Layer 4 of a small transformer language model trained on English Wikipedia (9 layers, counted from 0, width 64).
A neuron's activation on a vector x is GELU(weights . x + bias), where the dot is the dot product.
The model reads these tokens: " de" " Pr" "int" "em" "ps" " and" " the" " Paris" " Col" "on" "ial" " Ex" "p" "osition" " in" " 193" "1." "\n" "\n" "S" "he" " returned" " to" " the" " US" " to" " open" " the" " S" "av" "age"

The vector x that enters this layer's MLP at each token. A number n stands for n times 0.027.
0 " de": 7 -11 -6 -3 -14 25 35 -39 55 -29 -37 20 23 -9 -14 8 57 36 -38 6 35 20 28 26 -7 8 40 -15 -18 -7 3 -2 -16 1 -31 7 50 2 14 -69 -54 14 53 -4 -11 10 10 4 -13 32 -9 10 -26 2 -8 12 13 -27 -8 -56 3 -71 -42 -3
1 " Pr": -52 -12 13 -6 -42 -6 23 29 62 -29 -22 37 -15 -22 21 -18 26 36 -53 -3 19 6 -5 -9 -10 59 32 -6 -7 10 25 -16 -50 8 -26 -8 56 -27 31 -2 -14 23 -18 -23 -45 36 23 26 0 35 15 4 -19 -24 -9 34 9 -22 12 -39 6 -30 -9 -15
2 "int": 5 -25 15 18 -35 -18 34 -29 52 3 -34 6 -16 -29 -13 41 33 17 -42 14 -10 -21 23 40 -6 5 65 -26 31 43 -18 17 -37 -33 -33 -23 67 18 16 -4 -3 -52 4 -7 -34 -3 12 63 1 47 -7 -6 -10 -15 -6 13 2 -16 -15 -37 -7 -47 14 -45
3 "em": 37 4 -40 18 -34 -14 63 -31 11 -18 -3 50 -59 -18 26 -20 16 30 -7 -14 5 -19 3 14 -32 5 12 -16 17 22 13 9 -84 -23 -44 -20 73 5 12 -6 14 -20 -18 45 -43 12 16 35 -31 55 23 -4 11 3 -17 15 5 8 -48 -28 -9 12 -1 -24
4 "ps": 16 23 42 20 -25 4 39 -48 45 13 8 1 -18 -40 4 42 24 14 -22 -20 -14 -4 28 55 -12 1 9 -52 2 20 -5 -12 -22 -12 -42 -47 93 -3 27 -5 -9 -33 3 0 -8 9 25 7 11 28 -2 22 -4 -29 -8 -5 -9 -15 -10 -56 -19 -26 -21 -5
5 " and": 2 3 7 10 3 6 12 -16 25 -9 15 -5 10 -95 -3 2 17 9 -24 20 7 -12 25 9 0 7 34 -22 -23 26 -8 12 -8 -9 6 3 3 23 20 -22 -37 -7 19 -4 -5 9 8 25 -14 -3 5 10 -16 11 35 -14 -18 11 -11 -35 -9 -2 -28 -2
6 " the": 4 -12 12 -6 6 -9 18 -2 11 -21 -12 45 7 -90 17 6 -12 1 -9 40 5 -6 5 -1 9 0 22 -1 -17 24 1 -16 -29 -11 -1 8 -2 8 38 -6 -15 -17 10 0 -12 16 -4 14 -6 27 35 -19 -5 -1 38 8 -12 -1 -6 -31 -2 -2 -36 2
7 " Paris": 12 -2 28 -13 -45 -3 19 -12 61 -2 -32 21 -12 -32 -21 39 26 14 7 21 39 -22 6 50 14 15 26 -76 -8 46 -14 -13 -33 -8 -10 -28 29 -20 51 -15 -5 -22 -12 6 11 19 56 -21 22 52 7 -17 -7 -5 -8 23 -19 -51 -9 -52 -26 -29 -9 -32
8 " Col": -5 -11 35 1 11 5 21 -4 40 -19 -8 3 -9 -10 11 5 17 -1 -14 -33 71 -41 -26 11 9 33 1 -31 -25 36 5 -26 -41 27 -38 -23 42 14 80 7 -7 -4 1 -30 -8 4 -10 27 -30 67 -9 26 19 11 -49 11 -39 -45 13 -61 43 -32 -25 -4
9 "on": 20 -46 15 -8 -46 -3 50 -36 23 -23 30 24 9 -5 -33 41 -6 -1 -36 -6 -12 -9 -30 40 -26 28 43 -65 -3 54 54 5 -74 -11 -25 -14 46 -1 57 0 2 -1 -7 -27 -12 -20 36 -7 3 44 1 -5 -9 14 -29 12 18 -9 32 -65 -14 -39 28 6
10 "ial": 4 -20 26 -16 -3 -13 39 11 11 2 -32 47 -19 -48 -15 32 40 30 45 9 -24 -12 14 5 22 31 1 -13 6 20 -1 -4 -55 1 -27 -20 50 20 48 2 4 -22 15 8 -26 -8 54 -21 -19 20 10 24 5 3 -2 -2 -19 -41 9 -49 -13 -56 -21 -44
11 " Ex": 11 2 11 2 7 -12 82 -19 62 -17 -17 -2 -24 -17 20 4 64 -10 -36 -20 -39 -30 -16 0 39 26 -12 -24 -17 13 43 -24 -16 10 -39 -24 33 10 52 -28 4 -17 -54 -29 -19 22 -13 3 -47 44 12 20 5 24 -15 0 29 -6 5 -41 -2 -13 5 18
12 "p": 16 -9 -7 5 -8 56 91 -20 10 26 -54 -5 14 -2 9 12 16 18 -52 -33 -48 -31 -23 -12 -34 51 32 37 27 -7 -10 8 -32 -41 -68 -6 43 30 63 -16 7 -26 10 12 -11 14 19 13 -38 55 -17 17 55 -33 -15 -4 22 -17 -15 -27 12 -43 -3 -9
13 "osition": 4 8 11 22 -16 -21 44 -7 32 17 -25 10 -44 -60 -21 12 31 11 -2 35 -13 -4 19 25 32 10 16 -35 2 16 8 6 -39 -14 -29 -34 53 18 16 -16 26 -43 -25 16 -5 -11 49 -4 -29 9 1 42 35 21 -4 -33 -3 -47 -17 -35 -4 -7 7 -23
14 " in": 21 -12 6 8 -22 -12 40 -12 48 4 5 -5 16 -77 15 3 12 12 -23 -8 1 -10 4 25 21 5 25 6 -15 28 -1 -26 -19 7 11 -6 -9 35 30 -7 -24 -10 -18 -14 -15 26 -10 24 -32 -1 -16 -6 5 44 45 -8 -3 -16 -37 -13 -27 -41 -2 3
15 " 193": -7 16 0 -21 -24 -8 77 16 24 22 -27 -22 -35 -22 -17 32 -3 17 -35 18 26 -53 -7 29 -72 59 -1 -17 -24 23 -30 -15 -17 -13 -8 -61 -29 37 33 22 -30 -3 44 -19 -8 51 65 -15 -27 28 -7 30 36 -14 37 31 -2 -28 -17 -46 10 1 -2 -30
16 "1.": 16 -12 30 12 -48 -30 24 33 39 18 32 26 9 -57 -41 13 21 8 -42 16 -8 -22 6 -11 6 11 42 -9 -47 -13 -40 17 25 -30 -17 0 -17 3 10 -19 -16 -3 -9 14 17 -32 13 17 -28 -7 -13 42 5 20 32 12 12 -18 -16 -13 3 27 -25 -15
17 "\n": 13 -32 32 23 -5 -48 54 14 34 -3 49 26 -12 -43 -1 -17 -3 2 -33 14 -2 -26 11 -2 12 19 37 -38 -52 -29 1 11 15 -2 -9 -7 17 13 54 -7 -6 -49 -6 6 5 12 2 -6 -3 7 -26 30 6 19 52 1 0 1 -20 -40 -21 7 -62 -14
18 "\n": 18 -30 27 2 -11 -59 45 6 10 -16 9 -25 19 -12 -19 -30 23 6 -37 9 20 -45 21 -5 51 5 9 8 -48 -10 7 44 -10 -37 -2 -7 28 29 48 -13 -36 -60 -12 -1 -12 29 22 23 10 18 -5 -19 -6 28 64 17 21 -9 11 -36 -24 -2 -63 -11
19 "S": -41 -46 8 -29 -8 -42 33 -8 -7 -8 12 9 1 -24 21 -1 68 44 -60 -10 1 0 -8 7 -2 -2 -20 3 34 21 39 6 -4 -11 -25 23 56 -9 77 -13 3 -22 -25 -18 -34 59 37 10 -25 -22 -10 4 28 10 -9 20 -31 -10 -17 -22 4 -3 -35 28
20 "he": 18 5 1 3 -22 -1 13 -4 23 -10 3 -19 -9 -46 -12 17 -21 10 -31 25 6 -35 -18 -12 -43 19 2 17 7 78 -40 29 1 -27 -11 -14 55 12 55 -18 6 24 6 -23 13 4 23 -11 -11 45 52 -4 -49 12 -9 3 -30 18 17 -62 -54 -9 -4 29
21 " returned": 20 -2 6 26 -29 12 21 -24 15 1 15 -13 -23 -43 28 10 -17 -2 -19 20 -2 -24 18 -9 33 -6 36 35 27 21 -8 39 -9 -25 27 -10 -20 24 26 4 -56 -77 8 -13 -52 27 7 -15 -14 -25 45 8 27 58 0 4 14 -89 -12 -37 4 -28 5 3
22 " to": -8 -2 -20 -2 -18 10 42 19 25 -17 31 -21 16 -47 26 9 1 11 -7 29 -22 -6 4 20 -15 4 40 19 18 55 15 -16 -28 25 -10 1 -41 30 46 6 -67 -32 13 8 -40 21 38 -8 -47 -53 15 3 3 -5 33 -7 -11 5 18 -56 -23 -49 -16 20
23 " the": 6 -16 4 -2 5 -2 18 8 7 -34 -4 48 10 -84 26 9 -11 1 -9 45 5 -21 1 1 7 2 25 5 -3 28 0 -30 -34 -16 5 4 -11 8 43 4 -27 -21 18 -2 -16 19 -8 13 -9 17 37 -14 7 -3 39 6 -21 -9 5 -43 -10 -3 -34 12
24 " US": 0 1 28 -30 3 -6 -6 31 49 -20 -14 1 -28 -45 -9 30 13 6 -5 -20 3 -38 33 58 -8 43 8 -12 19 42 8 41 -7 -28 15 -26 11 -22 27 -19 -13 -48 -24 -14 -41 9 22 -12 -8 34 -14 -20 11 36 -18 38 -21 -10 -34 -62 35 3 -22 9
25 " to": -9 -1 -6 2 -16 17 33 19 19 -15 24 -31 0 -56 22 14 6 12 -9 17 -27 7 14 31 -22 -13 43 3 -24 77 0 -6 -21 33 4 -12 -13 28 75 -4 -36 -16 -4 -23 -42 8 21 -9 -48 -32 31 -19 -3 -29 30 13 -6 13 16 -54 -18 -26 -18 24
26 " open": 3 0 29 13 -27 10 27 -32 32 -23 -2 10 35 -35 9 28 24 13 -17 -2 12 -17 35 -27 -6 12 47 15 10 43 11 16 -43 -30 -18 20 -66 52 37 -3 -21 -92 44 -7 -54 21 -19 -24 -14 -30 24 45 45 -15 -5 9 36 -40 -12 -31 -4 -34 -21 -14
27 " the": -2 -14 8 -3 20 -3 19 13 10 -31 -14 51 -5 -85 15 12 -17 0 -5 37 1 -14 1 -3 10 -4 23 5 -9 29 9 -10 -35 -3 8 1 -8 1 50 -8 -21 -28 8 -1 -2 14 5 8 -8 30 37 -26 6 -6 32 11 -16 -16 4 -35 -11 2 -35 12
28 " S": -66 -29 20 -9 28 18 49 5 24 -27 -15 19 2 -10 29 -17 31 21 -63 -12 20 13 -47 26 -11 20 14 -15 14 22 -1 -5 12 -14 -11 1 89 -4 58 -18 -8 -39 -55 -40 -20 20 10 10 -12 20 -20 -8 15 12 -9 30 -12 -33 10 -46 1 -14 -9 25
29 "av": 25 -5 1 -11 -24 43 -9 -4 46 2 -13 7 32 -23 12 -32 16 19 -51 19 39 11 -35 -4 -45 44 46 -38 14 50 -20 6 -45 -19 -18 -57 82 17 40 -16 26 -23 -19 19 -34 -19 19 3 4 36 7 -43 43 -19 -21 16 -2 -23 -21 -43 10 -12 -33 -7
30 "age": -20 3 4 30 -4 -5 25 -10 39 9 -2 62 -28 -40 -42 39 34 10 19 -12 -3 -2 23 22 34 9 4 -31 9 63 3 20 -32 -5 -26 -11 39 1 29 -16 -3 -39 -33 31 -30 -5 52 -9 -5 7 -10 -7 36 -33 -10 22 -45 -49 -10 -31 -38 -32 -10 -22

Each question shows the input weights of one neuron of the MLP. A number n stands for n times 0.016.

n21 (bias 0.112): 4 37 -47 -1 -9 6 -1 21 -10 -5 -19 -2 -8 -2 -11 -10 27 -9 0 -13 -19 34 -1 -3 -14 29 -24 6 -14 33 2 7 -16 -33 23 27 -21 -21 -10 -11 -2 -12 14 46 -7 17 -9 -17 -41 -12 -14 -2 -21 15 -40 -14 -9 3 -41 7 2 36 -6 16
On which token does it fire most? 3 "em"

n106 (bias -0.155): 39 16 -35 -31 27 12 -11 1 40 -16 20 -4 1 13 19 -6 -4 4 2 9 -39 -13 -27 33 1 24 -21 -21 24 3 -9 16 -35 12 5 -15 15 3 -30 -1 28 -6 12 -35 43 -3 -19 6 4 -42 -48 -16 -2 14 -7 10 -27 14 5 -13 24 38 -21 5
On which token does it fire most? 24 " US"

n198 (bias -0.007): -2 1 10 13 12 1 3 0 -1 13 -6 -6 -6 -4 2 -22 6 -16 -18 -8 0 -7 59 -12 9 -9 30 2 -12 3 5 31 14 7 -24 7 0 -3 -12 42 13 6 13 -20 -34 10 -61 54 24 5 -1 -42 -14 -15 -30 -3 38 -58 8 17 41 13 -4 -19
On which three tokens does it fire most, strongest first? 2 "int", 21 " returned", 26 " open"

n238 (bias -0.127): 15 -5 21 36 -13 -3 47 25 -1 2 7 -31 33 21 20 24 -21 8 53 -15 -6 8 -20 -20 7 47 -17 20 -6 17 8 -34 26 21 1 -20 -23 -40 -6 27 -8 -15 -27 -14 -20 -14 -9 23 10 17 26 -7 9 -6 -6 30 -18 -13 16 1 10 -1 20 -42
On which token does it fire most? 8 " Col"

n189 (bias -0.385): -41 -17 11 20 30 57 -1 -4 11 -25 8 -13 29 -8 8 10 -14 -25 14 -21 -22 41 -7 17 1 -68 0 -14 27 -6 -52 12 7 -17 -9 19 -22 -26 -11 -30 7 -23 4 5 -14 33 -9 -15 14 16 -3 26 -20 24 -5 3 10 -9 19 33 -11 12 -20 5
On which three tokens does it fire most, strongest first? 28 " S", 26 " open", 21 " returned"

n92 (bias -0.445): 48 -1 2 -39 31 10 -21 23 15 -11 -5 12 12 6 16 -4 32 10 -16 16 55 25 -44 16 9 14 22 19 5 -10 -4 35 -11 -58 13 1 -18 -12 -34 -10 35 18 24 8 0 -30 -27 -16 -18 19 -3 17 11 17 -1 -10 20 12 -9 9 4 26 16 7
On which two tokens does it fire most, strongest first? 29 "av", 16 "1."

n126 (bias -0.103): -4 9 23 18 -22 -8 7 7 6 17 26 22 -16 15 -25 -6 -33 -25 -13 61 -23 -7 -14 17 -34 -22 -11 -12 -36 -42 -36 17 10 0 22 49 3 10 8 -8 7 15 -31 -1 57 15 -12 -19 -23 -3 16 -12 -17 -12 -9 -29 -17 3 12 7 31 -1 -5 -11
On which token does it fire most? 16 "1."

n40 (bias -0.433): -10 21 48 -25 0 -15 27 -9 -38 -20 10 -25 24 12 -4 -6 20 -8 50 -7 -27 -20 20 5 19 -9 3 29 -3 16 21 20 23 -9 -33 19 18 -36 26 37 -11 17 -7 -18 28 7 17 -18 -18 39 -21 1 -19 -11 7 -56 18 23 26 -10 24 -4 -15 5
On which token does it fire most, and how strongly? 18 "\n", at about 2

n157 (bias -0.306): 9 -16 -10 -27 16 30 -2 -26 7 -13 -13 -14 -12 -1 -13 -33 -16 3 37 -25 26 7 -5 4 -23 -15 21 32 -34 -8 17 4 10 2 -31 -8 5 14 2 25 29 0 14 22 34 -38 -5 -26 -18 -2 -12 18 7 31 -11 1 6 -15 -14 16 6 -19 -11 -4
On which three tokens does it fire most, strongest first? 8 " Col", 12 "p", 0 " de"

n33 (bias -0.312): 18 -27 -20 -8 10 -16 -18 17 -5 47 12 10 41 -10 2 42 35 2 3 19 -23 -1 -9 -35 -16 -7 -6 -17 11 -39 9 13 -29 38 -16 31 -53 41 4 44 9 -5 -9 7 -5 11 4 26 15 -29 -71 24 10 8 4 -23 -10 -22 12 3 21 -11 -8 14
On which token does it fire most? 26 " open"

n204 (bias -0.413): 13 5 -18 -13 11 3 26 18 6 3 26 -22 -11 9 -4 7 -22 37 -18 14 -3 -5 3 23 -21 11 -5 -1 10 25 -30 20 12 8 -15 22 -41 -25 -7 45 38 4 -6 -6 -8 -28 8 13 33 25 -9 -31 13 14 -1 -21 -6 1 1 -11 9 0 4 -15
On which three tokens does it fire most, strongest first? 15 " 193", 24 " US", 20 "he"

n79 (bias -0.137): 6 5 -1 58 -6 -3 5 -4 -17 -12 24 -18 -17 24 19 -23 -14 -15 -8 4 -23 -27 26 -26 -33 -11 5 -29 -9 -28 -2 -34 -16 44 32 1 -26 -2 2 1 38 38 -47 17 -7 -19 -32 1 9 -18 5 19 26 11 -4 30 -14 26 19 -38 8 -7 -27 17
On which three tokens does it fire most, strongest first? 17 "\n", 25 " to", 11 " Ex"

n200 (bias -0.226): -27 41 13 9 -30 -21 -7 -14 -60 -21 -24 5 29 10 22 -22 0 -16 -20 7 12 -3 14 -27 18 25 -21 -18 21 -1 -18 5 -23 -26 -17 16 -8 1 -8 -8 -8 -2 -9 21 9 22 -44 -31 5 17 25 18 -8 19 8 21 29 28 -22 -22 -26 9 12 -11
On which token does it fire most? 26 " open"

n99 (bias -0.217): 11 14 18 -1 27 -22 -13 -2 -5 -23 -9 -16 -22 26 15 -3 3 23 5 -1 -17 -29 -42 18 -23 -53 -1 3 -37 27 -2 -22 -2 11 -13 -31 -24 12 -1 -5 20 14 24 -18 -3 -36 -12 3 8 21 -17 -4 56 -3 13 2 -9 -17 20 18 13 23 2 27
On which two tokens does it fire most, strongest first? 8 " Col", 15 " 193"

n193 (bias -0.270): 11 -23 -10 7 1 -12 -23 4 -12 -4 -40 -32 5 -17 14 8 11 -18 -18 18 -4 20 -35 -1 -9 5 10 55 2 -8 11 -12 -34 3 0 -25 9 1 -2 36 -24 10 -10 23 33 7 -7 -8 6 -11 11 0 6 -2 11 -3 -35 28 -6 21 -38 8 -34 2
On which token does it fire most, and how strongly? 23 " the", at about 1.4

n72 (bias -0.107): 7 19 16 8 7 31 9 4 -36 -1 -16 -3 31 23 0 -42 -2 -7 17 -4 -12 -21 -28 -4 15 -2 -60 13 8 48 19 -23 -29 12 2 27 -6 -17 -1 -55 -1 -24 -13 18 13 -2 -12 -17 -21 10 8 -13 -12 1 -17 -6 30 32 -24 -13 -40 18 11 -21
On which token does it fire most? 11 " Ex"

n11 (bias 0.064): -21 -4 9 -19 23 6 -15 -41 -47 -10 -36 10 -1 -5 -23 1 4 -7 -2 18 -28 24 0 20 19 -17 19 -6 -19 20 24 17 -18 15 12 -5 12 -14 10 2 -42 16 -7 -15 22 0 3 -2 12 -40 6 2 -22 -24 -2 -16 -6 -40 57 41 7 31 -18 -13
On which token does it fire most? 27 " the"

n220 (bias -0.212): -13 54 4 3 -32 25 6 8 -14 -24 -14 40 -8 63 -17 -17 0 18 9 29 -15 -39 11 12 27 38 -25 -13 11 -3 41 -20 17 -2 16 4 2 -14 -42 -13 6 -18 44 23 -35 38 -31 41 -11 36 -15 21 -24 -10 11 19 -10 19 13 15 -7 -47 9 -14
On which token does it fire most, and how strongly? 1 " Pr", at about 2.4

n1 (bias -0.238): 8 3 -31 -2 12 -29 20 -17 -25 -31 -15 -32 3 6 34 -2 -5 6 -7 6 -25 -19 11 6 45 -17 -58 56 -7 11 -39 5 -2 -2 -21 -4 9 -6 -28 -9 -20 14 -29 10 16 13 -13 -22 11 -42 -16 -37 29 38 41 -21 -29 -12 22 -5 -12 -1 0 -37
On which token does it fire most? 18 "\n"

n80 (bias -0.121): 19 13 -1 -28 9 35 -3 -6 4 19 12 7 -9 14 -67 -57 -4 -9 -9 1 32 -6 -25 38 7 7 -36 -8 15 17 10 17 26 -2 -8 8 14 -4 -31 31 -12 -39 19 4 24 -10 -30 -22 -16 17 10 10 3 13 -11 -25 13 6 -57 5 20 6 37 2
On which token does it fire most? 24 " US"

n69 (bias -0.067): 3 -23 9 2 15 4 -45 -11 -5 -2 2 -5 4 -10 0 -3 -47 -3 -5 -9 -17 -27 -14 6 -22 -7 -13 -7 -28 -12 25 -5 10 10 25 42 14 -17 24 41 -5 -11 56 32 3 -11 -26 15 -2 7 -11 1 -1 -11 15 -9 4 4 -24 1 30 -9 -11 17
On which token does it fire most? 23 " the"

n102 (bias -0.220): 9 -30 5 -11 2 39 -19 4 -4 -20 15 38 -37 61 24 6 3 -4 2 -2 -18 17 10 9 5 0 -31 -8 -49 -2 10 -28 -18 -31 7 38 11 -3 -7 25 43 -23 -28 4 10 0 -28 -32 -27 3 -13 5 9 9 21 -1 -20 -13 9 8 26 -17 -25 31
On which token does it fire most? 28 " S"

n87 (bias -0.320): -15 -7 19 29 14 -25 13 40 -21 11 -28 1 -18 -19 -3 -1 -15 5 5 14 -5 9 43 -27 7 -30 -14 1 -18 18 -3 10 -8 13 27 3 -21 1 21 4 -7 -2 4 -13 16 -42 -8 0 31 -29 -7 -17 6 13 -50 61 -6 1 -11 -9 33 0 -22 -4
On which token does it fire most, and how strongly? 24 " US", at about 1.7